Layer 3 of a small transformer language model trained on English Wikipedia (13 layers, counted from 0, width 96).
Take only the direct path to the model's output, skipping the later layers: a vector added to the residual stream pushes a token's score in proportion to its dot product with that token's output vector.

Output vectors of the tokens that the questions are about. A number n stands for n times 0.034.
"ev": -9 -20 7 -20 26 5 1 1 -11 -14 6 3 32 9 13 -5 -9 8 17 9 -11 9 -17 -15 5 9 10 7 11 -8 -6 1 7 21 14 12 7 20 -13 -10 11 8 1 1 -13 -20 -2 -1 -13 4 9 -6 6 7 -6 10 1 -3 -2 -2 7 9 -20 5 16 13 6 9 -3 17 9 -12 7 16 17 10 9 12 -19 2 -25 -7 4 15 -5 6 11 17 10 1 -5 1 -19 11 0 5
"angu": -12 8 0 -6 10 -25 13 0 -2 -25 4 0 -12 11 1 2 24 14 10 10 -5 12 -5 -1 0 8 16 -2 -18 -10 3 1 4 4 -10 -8 13 20 -5 -4 8 -6 10 8 13 -9 -21 15 20 -11 -6 8 17 -1 8 -10 -23 -22 9 -7 6 12 -7 28 8 11 8 3 -9 13 -6 26 -2 -5 27 -23 -19 -17 -12 9 -24 6 4 9 12 4 -8 13 22 14 -9 13 5 18 3 -15
"ar": 21 13 7 4 16 2 -3 -4 9 -11 9 7 5 -1 12 6 4 -3 -3 -16 1 4 -3 -13 -4 -6 2 4 -2 -16 0 0 8 -7 12 -16 -14 9 -1 -6 -14 15 -9 2 -2 13 -6 4 -13 -10 4 -5 -7 -3 13 18 5 -15 -1 -7 -9 7 -4 -6 15 4 -3 3 12 16 4 -1 -1 -7 -5 5 15 6 -16 12 -15 -15 -17 5 1 5 25 -9 8 13 17 10 7 25 9 -8
"ky": 2 9 6 -4 -7 16 10 -15 11 -6 19 -15 10 9 -4 -15 -4 8 12 17 -13 7 -6 -15 9 10 11 5 5 -10 3 0 0 19 -13 26 5 10 -16 -1 7 -7 17 21 -13 10 8 1 20 12 -11 19 -4 -20 -2 -23 7 -24 -15 29 -10 -7 -6 25 -6 -8 18 -14 -15 2 -17 -2 7 9 10 6 6 0 -8 26 -6 -3 12 -2 7 10 -7 12 30 7 11 -5 -26 1 -6 -23
"*": -34 37 -24 -13 14 -17 20 30 10 -55 12 -28 3 27 51 1 -17 -27 40 7 -19 4 -25 -15 -3 32 37 -35 1 5 53 9 -36 6 -16 46 25 30 2 -13 65 -26 93 29 -14 -11 -11 55 18 18 32 54 16 -31 -24 -35 9 -57 -27 -17 20 9 -21 37 37 27 43 -37 -55 8 21 14 29 -9 23 0 -4 23 -26 15 -56 -6 48 47 21 34 -1 11 11 -21 -11 -16 -10 48 -54 0
"$": -33 37 -25 -13 13 -18 19 30 11 -55 11 -28 3 26 52 2 -16 -26 39 7 -19 3 -25 -15 -3 33 35 -33 1 6 52 9 -36 5 -16 44 23 30 2 -14 62 -26 90 27 -15 -12 -12 55 19 17 31 56 15 -29 -23 -35 7 -57 -27 -17 20 9 -20 35 36 27 43 -35 -54 6 22 14 28 -8 22 1 -5 23 -25 15 -55 -7 44 46 21 32 -1 11 11 -21 -10 -16 -11 48 -53 -1
"re": -12 7 9 -10 5 -11 -6 -5 -11 3 1 15 -5 -8 17 17 5 -4 9 -21 14 4 -8 -6 -7 17 -12 -1 14 19 8 0 5 -12 9 6 -20 -1 2 -10 -8 4 -20 2 0 0 -18 -17 -1 -1 -1 -13 -1 -8 -12 7 -1 -3 -6 -10 4 -2 18 -11 16 -1 -5 -6 -18 -11 7 -21 -3 6 15 -7 17 21 -13 -4 6 -18 -5 -5 -8 7 14 -27 18 6 -6 5 -7 -5 10 -7
"ri": -21 23 -3 14 -17 -20 -5 -14 -18 5 2 -5 6 -17 3 22 8 22 0 -11 -2 -3 -13 4 -4 4 8 3 13 19 -3 0 5 -23 3 11 -11 3 -3 15 -7 -2 -1 5 -12 8 -5 -9 -10 -11 28 4 6 -8 1 8 0 -21 -7 -25 -5 8 15 6 -5 -10 1 19 1 1 12 -4 0 19 16 -9 19 14 -12 5 3 -12 -4 -2 3 8 -2 -6 0 -12 -6 3 9 17 0 -13
"ath": -1 -10 -1 -6 19 -4 -5 -5 16 -1 -5 -18 -12 -5 -5 14 16 7 10 15 5 -2 1 -7 -1 13 0 -1 -15 -9 -3 1 10 14 -17 -16 5 16 1 -7 11 7 -5 10 -11 16 2 4 2 6 14 4 -6 -21 -7 7 -21 -8 -21 5 -9 1 -16 4 -4 -7 9 -4 -9 -11 11 -18 -6 1 -9 -7 -1 -6 3 -3 -26 -10 14 23 -3 20 16 -13 14 13 -22 -17 -11 -19 7 -2
"ies": -17 20 -11 -3 2 -22 12 -6 6 -8 3 -10 -11 3 -3 17 2 10 5 0 -2 9 14 -18 20 10 4 5 -4 -19 8 1 -10 -30 -9 -2 24 0 -10 32 1 2 -4 -2 13 -3 -26 6 4 3 -3 2 3 8 11 -12 -10 -17 20 3 -6 -9 -7 -11 8 -2 -9 2 -15 -10 12 20 -14 -1 5 -19 24 6 9 14 -14 -26 0 -8 10 4 -17 -6 -18 1 -8 -2 -7 0 15 -16
"ter": 0 -10 7 5 -24 -12 0 9 9 -1 16 11 5 -7 -8 -23 -12 22 11 -20 10 -10 -22 -26 -11 33 7 -2 10 -14 7 0 -5 21 -3 12 -19 0 5 14 -7 -8 28 4 -12 6 12 -3 -8 -3 2 0 -2 -18 -20 -9 7 -22 -3 22 2 6 -8 -24 -10 -9 11 -5 -20 8 1 -12 0 -16 14 -2 7 -12 -14 11 -16 -17 6 -21 -6 -4 -1 -25 -11 6 -5 -14 -5 -6 4 -2
"ican": -8 7 6 0 -8 -10 -3 21 8 -14 18 -7 6 -12 -21 -7 -3 16 9 -10 -11 9 -5 6 -15 12 13 -10 3 -20 -5 2 -11 -21 0 0 20 -2 18 -1 10 -1 11 11 17 -3 -30 28 -2 0 5 4 25 10 -9 8 -9 -33 -4 3 5 -8 -3 21 -19 11 5 0 -8 -2 -8 26 -17 -1 -2 -3 5 -11 -11 27 -4 3 36 32 3 18 4 -21 13 11 -5 -17 0 27 2 -13
"ith": -20 5 -5 -12 6 2 2 15 9 1 -5 2 -7 -2 -4 8 14 5 2 38 -4 25 10 -13 1 8 -1 0 -16 -19 4 0 -3 3 -13 -23 12 18 15 5 12 0 3 3 21 -5 -7 17 9 -12 4 -5 -18 -3 13 -15 -5 -25 4 -4 4 4 -9 -13 -14 20 10 0 -3 2 2 8 15 16 18 18 -4 1 24 7 -17 -5 -5 -6 -9 11 8 3 14 -12 -4 5 10 18 14 12
" sing": 2 5 -7 -3 31 -17 13 4 14 4 -9 -15 -1 15 -2 9 -2 5 11 11 -14 8 -17 -1 1 7 13 -5 -4 3 2 1 -9 -7 10 20 -6 5 -1 5 -5 -8 14 16 3 0 2 9 16 17 2 16 12 -10 -4 -3 5 -1 13 5 1 -7 -6 22 8 -5 -4 -4 -7 -8 -1 -7 4 0 4 -12 2 -6 -12 -6 10 12 4 -4 15 -2 0 10 -2 -11 12 19 -8 0 3 12
"aged": -5 26 10 -7 -21 6 -8 14 -2 -12 17 -19 -3 2 4 9 -13 -17 3 1 -2 22 -9 5 -18 -6 -2 -7 -25 12 -6 0 -11 -15 -24 7 -2 20 -6 -5 5 1 17 -8 -3 17 4 0 -3 17 4 17 -6 -11 -3 12 9 -6 -14 -15 19 -10 -17 -9 9 25 16 -9 -27 2 -5 -16 -5 -6 12 6 11 11 -26 2 -4 3 3 -2 30 21 11 3 -16 -11 -14 -18 -9 -3 14 -15
"ient": -15 29 3 -21 -3 -7 10 14 12 -19 3 10 4 15 9 -7 13 23 10 21 24 7 -4 -5 -7 14 8 -8 5 3 4 0 -10 0 -3 -4 -20 5 1 -4 5 -14 9 -22 7 27 -6 -7 17 10 9 10 14 -2 -17 11 -14 -8 -3 11 6 1 -1 -5 3 -6 5 22 -8 14 3 7 1 2 2 -19 31 -15 -9 10 -2 -7 2 0 0 17 2 -12 18 -1 4 -14 6 9 -9 -15
"aint": 18 15 4 -21 -12 -5 1 9 9 -15 20 -23 -1 21 15 -2 -13 9 -6 -18 -2 -1 -1 6 -1 17 16 -12 11 -22 15 1 7 -4 -11 -1 -11 -3 -7 4 22 -2 1 12 -17 25 -15 10 12 -14 25 8 9 -21 -24 0 6 -1 -7 12 -9 -1 -12 12 7 11 11 7 -15 5 8 -14 17 2 20 -4 13 -2 0 10 0 -4 12 0 17 12 17 17 6 14 -17 -14 18 21 -9 -12
"or": 12 12 8 -3 20 18 -19 14 -17 -3 1 14 10 -7 5 0 -6 7 4 -14 19 12 13 -10 6 -1 -1 -1 -10 -2 2 0 5 -18 -7 -24 15 -11 8 2 -5 7 -20 11 0 22 0 -8 10 -5 3 8 1 4 13 10 -2 2 12 -6 9 -3 -24 -5 16 5 9 -15 -8 7 0 -5 -11 -6 -1 -7 16 -3 -1 -10 21 -15 -2 -16 -1 12 11 -6 -2 14 9 -2 -8 7 11 -9
"ong": -11 -5 7 -7 -6 -4 -9 11 21 -12 2 -15 -11 -10 7 -4 8 -9 13 1 -12 4 5 -15 15 35 -3 6 11 -25 -7 1 8 4 -2 -16 0 7 0 0 19 -6 -12 17 -3 16 -1 -5 27 0 -9 -6 10 -6 -2 -15 -23 -8 7 -9 -4 16 -10 5 -11 4 11 6 -5 6 4 -1 0 -2 7 -24 1 -8 -20 10 -5 4 -6 7 11 20 5 6 -14 -9 13 0 -11 1 -2 -19
" School": -5 -3 4 -6 -28 15 1 -1 18 19 -9 0 -8 -8 22 -7 3 2 24 16 -4 -7 -5 -6 6 8 1 -10 -10 -16 18 0 -12 -10 3 14 14 9 9 -2 -3 -6 20 4 5 1 -20 17 -1 -11 -2 12 8 2 -14 -1 -11 -6 -17 -12 9 10 -5 25 -8 13 11 -21 -10 2 11 -12 -9 14 14 -3 -8 -2 12 -2 -17 -16 8 11 9 -3 6 14 20 11 -11 2 -4 11 -5 -15
"dom": -20 2 0 7 -23 -26 -16 2 10 -7 -12 -5 -2 7 4 1 -17 7 25 30 -10 -13 -9 -3 9 24 -4 -4 -21 -12 7 1 -6 -30 -3 14 -7 -2 -14 -11 4 -8 16 -1 6 -9 -3 4 27 -2 30 17 4 -15 -23 0 -8 -32 0 -4 -24 35 0 -2 -20 -14 19 8 -10 4 -1 -5 28 -20 15 -2 3 14 -7 -2 -11 1 17 24 -4 0 -2 8 10 -1 -18 -1 -25 -18 8 -6
"ers": 1 -24 -13 -1 8 -2 5 12 10 -15 2 4 -11 14 5 0 5 -1 -2 3 5 0 11 -9 0 25 1 2 4 6 5 0 4 -20 8 15 1 -21 -31 14 4 1 13 12 -26 -3 -2 -7 -6 -7 20 -8 -1 -19 7 12 -25 -7 -17 -5 2 -5 4 -14 22 6 -3 -8 5 4 13 14 -1 3 8 20 34 0 -26 -4 -5 -3 3 3 21 -1 -6 -5 15 -8 -7 9 9 -14 18 9
"ists": 3 -8 -18 10 23 -6 7 14 6 -4 7 -5 -21 2 -17 8 -11 21 4 10 -3 3 6 -12 24 12 5 -7 -16 -9 8 1 -9 -22 -1 -11 15 -1 -11 12 7 -1 22 2 0 -3 6 19 2 -14 -8 3 5 -24 23 -29 9 -26 2 4 18 2 -7 -13 25 9 -6 5 3 1 3 -7 8 13 8 -15 3 -14 -9 9 -17 -12 7 24 36 -2 -17 7 -1 14 -3 -12 -6 17 -9 -2
"gan": -14 10 14 -19 -6 -3 13 0 18 -7 -11 -10 -6 20 7 -3 -5 17 2 6 -4 -10 -10 -27 -3 0 0 -5 6 11 17 1 -11 17 -8 11 19 16 12 -14 16 2 3 13 10 -11 4 -10 15 17 -2 -1 11 -18 7 6 -6 -33 8 18 1 -7 -8 -1 -6 7 11 1 -19 13 3 9 -7 9 30 -4 2 -10 6 3 12 1 -10 5 7 4 -4 3 27 0 6 -8 -6 15 0 -26
"et": 1 -5 1 -11 22 8 14 -1 0 -10 7 4 -6 -16 -13 -14 -3 9 -4 7 12 20 -3 7 1 -13 14 -7 8 -18 -3 0 7 17 -7 -11 10 -15 -9 9 7 17 -21 6 6 5 -13 -4 -13 3 -14 3 -11 -16 -17 7 -16 -6 -18 6 6 -7 -4 -6 20 8 -5 -13 14 -17 -10 -10 4 8 11 -9 16 6 14 0 -22 -2 -6 -2 8 3 4 1 -3 -6 5 1 4 -2 15 -19
"ull": -15 11 3 -5 21 3 -24 6 1 -18 -11 0 7 1 25 1 -7 0 8 -7 -10 6 -10 1 6 2 12 -7 8 8 -5 1 7 1 4 16 8 16 3 12 7 5 -7 21 0 34 -14 3 15 -6 -4 -2 -9 -2 4 15 7 -7 -13 -7 9 11 -9 17 -7 0 -4 -13 -4 -2 4 -3 0 -4 -4 -3 23 -11 -2 9 -11 -12 9 -2 4 18 0 3 9 3 -16 1 4 19 -5 2
"th": -6 2 10 -8 -5 10 8 -7 38 -9 -1 8 -18 -11 -2 -10 -3 -3 -22 -6 19 23 1 -4 -6 18 -1 -11 8 8 -1 0 -3 18 21 0 -1 13 6 12 -9 -1 9 11 3 -8 -23 2 -12 -5 0 -11 -1 -5 7 -6 6 -16 -18 20 -16 11 2 -6 -14 -16 4 17 -23 16 9 -22 -3 4 10 8 -13 -19 -1 0 7 -5 6 7 6 2 11 4 -6 -9 2 14 2 -15 -3 -2
"le": 8 11 -8 -3 2 -30 8 -9 25 0 1 0 -10 4 -16 -16 -7 13 -1 -16 3 -12 5 -21 17 -6 14 -2 25 13 -2 -1 4 -16 8 11 -11 -8 21 -9 -2 16 5 17 7 19 -7 -13 -4 -7 -5 -4 -1 -8 18 20 -3 -23 -8 2 -6 6 17 -7 2 6 5 11 -9 7 -7 -24 1 -9 -2 -1 19 1 -7 -14 18 6 2 -8 0 4 5 -2 8 4 8 -24 -16 -9 -1 5

Each question shows what one neuron of this layer's MLP adds at an activation of 1. A number n stands for n times 0.023.

n178: -6 -4 9 -3 20 -7 -6 -35 19 -19 3 29 -33 -39 -12 -18 -1 1 22 -10 17 -5 -38 10 10 -1 -2 -4 12 25 7 17 3 32 10 6 -4 23 -13 14 -1 19 -2 6 27 -8 18 -12 -14 18 -4 3 -17 10 20 12 0 8 -2 -34 -60 3 4 1 -7 -29 -4 13 -14 15 36 26 52 18 -31 -9 1 -10 17 -2 12 -32 -2 -8 -6 1 18 -5 -39 30 0 9 -22 14 12 3
Pushed up most: "th"

n28: 2 12 3 -6 -5 32 4 2 5 -14 24 -10 38 0 -1 -6 -13 -9 -17 -9 -5 27 3 42 11 -13 24 -1 16 11 -9 -13 6 -13 0 10 3 9 19 13 17 -12 -28 -5 -22 -29 20 7 5 9 8 22 4 44 -4 0 15 4 -1 9 -11 -33 -2 19 11 5 -9 -37 3 18 -22 4 -33 -10 20 21 -22 25 35 1 -14 -30 -33 25 -11 30 -15 6 -3 19 12 1 -32 12 3 -38
Pushed up most: "ky"

n109: -29 3 -1 2 16 39 -6 10 -3 -26 -1 -18 -2 8 -12 -23 6 16 16 8 10 -15 6 19 4 -10 -16 -52 2 17 10 12 21 42 -3 28 -27 3 -21 5 -25 20 1 9 11 29 13 -3 -1 11 -2 4 6 -4 -23 14 12 3 18 -14 19 10 20 1 27 3 -9 16 40 -6 12 -2 27 5 20 29 -14 -14 -25 -5 -13 -8 20 24 6 -11 12 -6 0 0 5 -26 -7 -5 -7 33
Which of these tokens does it push down most? "ies"

n133: 9 -13 5 -8 18 0 -2 -9 2 -5 -1 2 34 -8 -38 -15 21 5 -5 3 -37 38 -20 -5 7 3 5 30 -4 -22 -1 -7 16 11 -10 21 11 -22 -5 -5 0 22 -11 -3 -5 -20 -7 1 2 -4 19 -7 39 7 -6 -21 19 11 -10 13 20 32 -37 2 13 18 -11 -3 -12 15 -8 22 1 -4 1 -17 5 8 -4 -4 -23 7 31 -2 -6 21 6 -40 15 -13 -12 4 -2 27 9 14
Pushed up most: "ev"

n67: 0 19 -7 -17 7 -8 -5 21 -10 -23 24 21 -2 -24 -6 -15 -14 -41 -7 -3 -10 15 -37 24 -27 11 6 -2 14 -14 -1 19 0 12 2 13 29 4 -1 10 -4 20 -13 11 11 27 4 18 6 -7 7 31 -22 -7 1 14 29 20 -2 2 50 -8 -9 -29 -26 -6 -2 -9 -1 -17 4 -11 -17 -9 -15 9 19 0 -1 -6 -4 -6 11 -5 3 0 -29 -7 6 22 1 1 -18 -17 4 -33
Pushed up most: "aged"

n181: -6 -11 3 7 11 49 6 -29 -24 -21 4 23 -9 13 2 -18 16 -5 -16 23 -18 9 -24 -1 18 -22 24 -20 13 2 6 -3 -2 -3 -21 -10 6 8 -6 -30 6 -20 24 -8 0 25 -14 22 -31 -1 -14 10 -6 18 2 1 3 28 17 19 34 34 12 -6 -14 41 15 -5 9 -35 1 -12 13 -5 -4 -9 -13 -19 14 0 15 -6 8 -13 31 15 -18 -6 -2 -10 -5 -2 19 24 0 -9
Which of these tokens does it push down most? "dom"

n165: -1 23 22 -26 18 28 25 16 -22 25 15 -17 -15 -19 -14 -11 16 11 20 9 -13 -9 -4 -41 27 11 -6 8 2 24 -20 -27 -20 -14 -9 0 -13 25 -23 2 -8 -1 -6 -6 -3 -33 -13 -12 -15 -11 -5 -25 23 22 1 -8 17 -27 25 39 -35 -4 2 35 -21 -32 -19 23 27 -23 9 -23 9 -18 -1 -3 9 16 -6 25 -35 -15 26 -8 14 17 -15 8 0 -8 -17 6 -6 -20 36 -6
Pushed up most: "ies"

n132: -12 27 -18 27 -14 -15 1 -31 0 -6 5 11 -12 -10 -15 15 -9 9 10 -28 13 -18 34 -11 -9 -19 -24 17 5 -28 3 -3 -14 -11 -14 -16 4 11 -9 -25 -25 -3 -16 25 30 -26 2 1 -7 15 2 -8 6 -17 4 -29 -25 -5 21 -21 -3 18 7 -21 15 -3 -51 -12 9 -1 24 -8 9 30 -17 1 26 19 13 -22 12 -33 -20 -13 1 0 7 0 -33 2 -16 -30 2 30 13 -7
Pushed up most: "ies"

n90: 15 -18 19 -21 -16 -5 19 5 -15 -9 -24 18 -14 -4 7 -17 6 -23 28 3 -4 8 -27 -14 -13 -22 8 -13 4 18 4 -4 -37 -29 4 33 7 14 13 27 4 4 -9 -4 6 -22 -6 -4 -27 -18 24 -14 16 27 11 1 -13 -4 4 -33 5 5 -15 -23 -19 -4 -17 -1 -17 34 14 -22 -20 17 21 1 15 8 3 3 -22 -4 2 6 -2 12 -5 -26 1 -3 -8 -25 5 -34 -1 -8
Which of these tokens does it push down most? "ky"

n35: 10 -1 7 17 -21 12 13 -31 -16 -18 22 15 14 -17 21 -24 4 0 -9 -1 4 -17 -6 -36 28 27 9 -24 -32 23 31 1 21 21 11 -19 26 7 30 -9 -11 -20 -24 -18 14 31 19 30 -10 -4 -9 -25 -26 6 10 -3 17 2 -20 39 -20 -20 5 -19 -14 17 13 42 -65 16 -20 -30 9 18 -6 2 -13 7 11 -11 9 7 15 0 -7 -6 9 13 -3 -5 17 22 -5 31 5 -5
Which of these tokens does it push down most? "ers"

n174: -23 1 1 -26 27 5 22 -4 6 -23 -32 5 17 -14 35 2 16 -36 19 -20 7 22 12 39 -13 32 10 3 17 3 -36 11 -19 27 36 8 4 13 -3 -42 -27 -19 -9 27 -9 -17 17 -22 0 25 -20 -4 11 11 -25 -5 -21 39 -19 -3 -26 5 36 0 2 21 19 13 -2 -47 -7 -11 -7 12 0 -4 15 -4 3 -17 -2 -25 -8 24 -22 38 0 -8 4 31 20 1 -5 6 20 3
Which two tokens does it push up most, strongest first? "re", "ev"

n53: -4 -8 47 -16 -40 12 -11 -19 11 8 9 13 -7 5 -2 -19 16 -14 14 12 10 -7 9 -5 11 -13 -12 -2 -18 1 -19 -15 55 15 -17 26 -8 20 -28 29 -7 -5 -12 14 -12 37 13 -13 7 24 -30 4 -10 -23 12 -9 0 7 -2 13 -6 9 -4 -22 -20 -9 7 2 -2 -3 -5 19 2 20 -9 16 -3 -12 -5 -18 -7 4 -4 -6 12 -25 0 7 -10 -16 18 -21 -26 5 -10 -6
Pushed up most: "ky"

n106: 11 30 -34 4 -11 7 -30 3 14 22 27 4 1 -16 -17 5 -13 10 -31 -16 20 12 21 6 10 42 -18 30 37 -2 -18 1 -16 32 10 -2 43 4 2 -5 -12 -11 22 11 -23 21 -36 -16 18 21 -44 -7 -16 9 -6 -12 7 5 10 -3 -17 7 10 23 23 -6 -10 39 -21 -37 20 19 31 -25 -27 2 -11 8 -16 4 -15 2 2 -6 -3 -4 27 -3 24 -7 -14 25 -13 -4 6 -11
Which of these tokens does it push down most? "gan"

n69: -5 12 10 0 -18 19 7 28 22 -21 11 -18 10 8 24 -1 -7 -14 -44 10 8 -30 -24 15 5 31 -17 25 5 17 -15 8 -30 24 6 -6 -15 -24 16 0 -5 18 46 15 -12 22 6 -11 -6 -24 -5 4 -7 -24 -38 0 -16 8 -10 4 -8 -3 -24 -10 -43 -15 -3 16 10 27 58 -10 1 -8 7 -15 1 -11 28 7 8 45 -16 21 38 4 6 -6 3 21 -8 -7 3 -15 8 -2
Which of these tokens does it push down most? "ies"

n75: -7 7 -10 4 1 30 4 -7 -8 -23 -36 13 5 8 -1 -11 23 -24 -24 -21 -22 2 21 16 12 4 3 -40 8 22 -29 9 25 -23 -22 -26 -19 12 -7 30 22 -19 -9 5 3 19 -16 -7 12 -15 26 -10 26 -9 -17 31 26 39 -25 37 41 2 14 5 -17 -22 4 9 6 -28 -3 -22 -10 -24 0 -4 18 -17 -12 -36 2 -2 -20 -11 -7 17 -3 3 8 -21 33 13 -21 9 -13 12
Pushed up most: "ull"

n17: -7 25 -19 -9 -12 17 -19 -13 7 -2 17 40 8 8 15 -6 10 -7 -12 5 -15 2 2 17 10 37 -18 47 2 11 14 22 -10 8 -20 -16 -10 -13 19 -1 27 -12 17 19 -4 -22 -21 33 -23 18 0 -9 -3 7 15 0 1 21 -7 0 17 -9 -3 7 -26 24 24 -1 18 -8 34 0 -2 8 20 31 -8 -21 0 -16 5 45 23 -18 11 32 -20 -10 -11 -17 2 4 -2 -17 -8 10
Which of these tokens does it push down most? "ar"

n40: -5 -8 -9 12 10 4 18 6 -34 32 4 0 11 -14 14 -8 9 -23 -13 12 5 -8 9 -2 -13 -14 -5 -6 -15 17 0 -3 -6 -21 6 13 -17 2 -2 -15 16 0 -2 18 18 -30 5 -10 7 22 -25 11 4 32 6 5 -7 19 -16 0 36 11 21 -2 -7 -3 5 15 37 -19 -14 -8 9 0 0 1 1 26 14 4 10 -22 -19 14 -30 -14 18 -26 -13 -8 19 9 -10 16 9 21
Which of these tokens does it push down most? "aint"

n188: 7 -21 13 11 17 5 -3 -16 -7 22 29 40 11 13 22 33 -15 23 0 16 5 43 -18 18 3 4 27 -9 9 -5 -6 -17 -43 -6 -37 -5 9 -12 4 -26 17 4 -14 -14 -2 -30 3 23 -9 3 30 7 11 -13 -8 -33 -2 -25 -4 26 -31 2 12 6 -8 -4 45 -20 19 -12 9 29 -6 -15 -6 -16 -19 30 3 4 -23 -19 8 -3 12 -3 4 13 -29 -25 -20 -2 15 -49 -19 -28
Which of these tokens does it push down most? "le"

n107: -10 19 1 -20 4 10 6 -5 -17 13 12 25 14 8 -16 -17 9 6 15 8 -20 -10 5 -24 15 16 8 -35 -18 22 14 15 6 8 2 -31 9 -13 24 12 -13 -39 -8 1 32 -33 -10 3 -24 24 -8 -18 -10 -6 -3 19 13 20 42 -3 -34 33 -17 15 -2 -11 9 -3 -9 -7 10 6 -27 -4 8 10 -7 13 25 24 -25 5 -49 1 -12 -36 17 -3 8 1 6 -18 17 -12 27 19
Pushed up most: "ith"

n172: -16 8 -6 -21 -3 3 13 -22 2 3 25 -20 -5 22 9 -16 37 16 -21 -54 7 6 3 16 10 -17 -6 11 9 -3 -14 -48 22 -30 10 10 -5 26 -15 18 0 -3 6 20 -14 14 -18 4 -2 -6 -26 2 16 -41 -6 -27 12 2 40 -2 37 -30 18 -1 -6 11 3 16 -3 -21 -6 -34 -19 -33 6 -4 10 35 -14 -7 -5 -24 11 -19 4 24 4 11 6 6 -20 8 9 1 -14 21
Which two tokens does it push up most, strongest first? "aint", "re"

n51: 11 -5 11 7 8 19 14 11 1 19 29 33 32 -18 10 21 34 11 3 -7 -30 -6 24 -43 -9 -9 -16 19 -50 16 26 -12 2 -15 20 -16 -1 18 17 18 -15 5 -17 3 -11 30 -6 -13 38 -1 -29 -10 -14 4 38 -13 21 13 25 -19 -2 -3 10 1 10 42 3 6 17 17 -30 -4 -18 -1 -5 6 19 16 0 -7 19 10 2 -9 -5 23 -2 6 8 11 16 17 10 -2 -14 8
Pushed up most: "or"

n47: -2 38 23 -1 -5 21 -21 -36 0 2 -1 -19 -26 -45 -12 -23 -9 24 6 -7 -6 -2 -3 -12 11 11 15 9 -17 15 -10 -44 -21 -6 10 13 4 15 0 17 -21 -21 -44 -23 6 9 12 -7 -5 16 8 -41 -3 2 -27 -6 -18 1 15 16 -2 28 -22 3 -34 13 13 -19 12 -1 9 -15 31 1 32 -23 -1 8 -13 28 2 26 -17 22 -8 7 5 -4 -27 1 -5 10 10 24 -4 -9
Which two tokens does it push up most, strongest first? "ong", "ri"

n64: 8 9 27 17 4 10 6 -19 13 -5 -21 27 16 9 7 -15 -2 15 5 -24 10 0 14 -25 -3 1 25 -7 -26 12 -3 -47 4 7 -17 -9 -40 5 -4 -49 28 14 -22 -15 -15 -10 28 6 -7 -23 -23 24 -9 26 -24 -34 12 -25 32 18 -31 3 18 -30 12 4 9 12 -18 22 5 25 -16 8 0 9 -7 35 -23 -21 -21 15 29 -13 -28 -11 -13 1 22 25 -9 -27 -18 -34 8 12
Which of these tokens does it push down most? "ull"

n121: 18 12 0 10 -18 4 13 -8 -22 30 9 -1 -1 11 -3 -1 -14 -22 -31 6 10 -4 41 -1 -28 -1 -5 6 -1 16 8 -52 2 -26 22 6 2 26 -30 -6 11 22 -4 16 -26 -16 23 33 -4 22 -20 -1 -41 -11 -17 -11 -10 44 3 22 16 12 -19 2 4 -42 -14 2 3 -3 -2 19 0 -7 -9 -29 7 2 7 17 29 -11 -35 -10 -2 -5 -3 -5 37 -14 6 -3 23 12 23 21
Pushed up most: "ers"

n123: -15 4 -6 4 -3 -6 32 1 15 15 -15 3 4 -32 10 -12 -21 -15 -3 -39 -3 6 -20 20 -2 40 -8 -8 -11 -11 -30 -26 0 -20 16 4 4 -16 -5 24 10 8 -20 18 13 -14 -9 7 -35 12 10 -28 10 10 -9 -21 -38 5 1 5 -2 -5 -36 14 -15 23 -20 15 -20 -11 -25 -10 4 -12 -7 -5 26 -13 8 -19 22 -5 -37 -19 2 -21 15 0 17 -31 26 10 0 -33 -6 11
Pushed up most: "th"

n151: 11 -5 -9 19 12 -19 -32 -2 20 -11 2 -27 -20 31 29 -4 8 0 21 26 -10 -18 30 1 30 27 -6 -9 -2 -6 -25 1 -16 3 -21 -13 -7 10 22 -16 -15 -4 -10 11 13 8 -14 -3 2 -35 14 -20 -20 -21 22 12 -10 -24 -34 16 -14 5 13 22 -10 41 19 -28 5 -2 10 -8 -10 24 -19 -7 17 -13 -27 36 17 10 -5 17 5 1 1 17 0 47 -22 3 7 -32 19 -13
Pushed up most: "ath"

n76: 12 8 -9 -9 -10 -15 4 8 33 -14 -6 17 13 23 -4 -14 49 3 -18 -4 39 29 16 8 16 -2 5 -25 -29 -6 -25 -9 -19 -4 -6 6 -12 -19 13 -25 -7 -12 -12 14 -8 51 -26 11 -2 0 5 4 -11 8 11 16 -1 20 -3 46 16 18 -11 7 -21 -11 -20 9 15 18 -1 -1 -22 27 27 9 0 -27 -10 -36 17 27 4 0 -4 14 -17 -3 -6 25 10 -5 23 -11 -4 -14
Pushed up most: "ient"

n120: 27 -42 6 -2 0 -11 -6 1 -2 -1 -12 -1 12 15 10 -22 1 31 -27 15 -3 24 18 -39 -10 -23 12 -14 2 -22 -10 -2 -6 -8 22 12 -16 -14 -2 -21 -15 -20 -6 -4 8 -7 -30 -1 1 1 8 11 8 4 -3 24 8 22 -14 -16 10 -18 4 4 33 -19 -2 0 17 0 28 24 -2 -6 45 -1 7 0 -13 -3 -16 11 11 2 2 -57 12 29 -20 -13 6 -14 1 -32 26 17
Which two tokens does it push up most, strongest first? "ers", "ev"

n118: 13 -39 -3 10 5 -32 13 9 -8 2 -1 8 -22 -11 15 -9 9 1 8 16 -20 8 0 8 -25 5 21 27 16 2 4 15 12 2 1 8 16 -38 36 2 -10 -22 -8 -15 28 -20 -19 14 -43 13 8 4 -11 3 13 25 17 24 15 12 3 -28 -3 1 20 4 1 32 6 -10 13 12 -9 -11 -20 -5 27 -22 19 19 5 21 -12 3 10 -19 2 -20 -2 10 10 -27 18 6 36 14
Pushed up most: "ican"

n186: 33 14 -7 9 -30 20 -21 -17 -6 -8 -6 6 20 -1 -19 -24 26 -3 0 8 1 -12 23 -10 -13 8 -7 1 23 19 33 -13 -15 2 -2 2 -15 3 12 -6 -5 15 -15 7 -8 -6 32 22 -14 -10 -2 -6 -4 -22 -34 23 -22 6 8 5 15 3 -11 15 -35 -5 19 -2 27 26 -8 39 20 0 14 1 -19 -18 -11 22 -5 13 -9 -3 -9 -37 -21 -14 36 -38 11 3 15 19 -8 2
Which of these tokens does it push down most? "ies"

n60: -16 -18 32 -8 15 -34 16 -2 6 -8 18 -11 22 -3 18 11 36 2 -10 -16 11 -19 -15 35 8 -21 -3 -3 5 3 -29 -13 -26 3 -17 22 -12 34 46 -33 5 -7 -24 -2 13 -13 -15 -27 -27 4 5 -21 -1 8 -24 1 -12 -11 19 -2 -3 -18 -5 35 4 3 -20 -1 -29 0 20 55 8 -16 -28 -26 5 -20 -54 11 4 23 -19 -1 -9 -20 10 3 10 11 21 17 6 -4 42 -35
Which two tokens does it push up most, strongest first? "angu", "ican"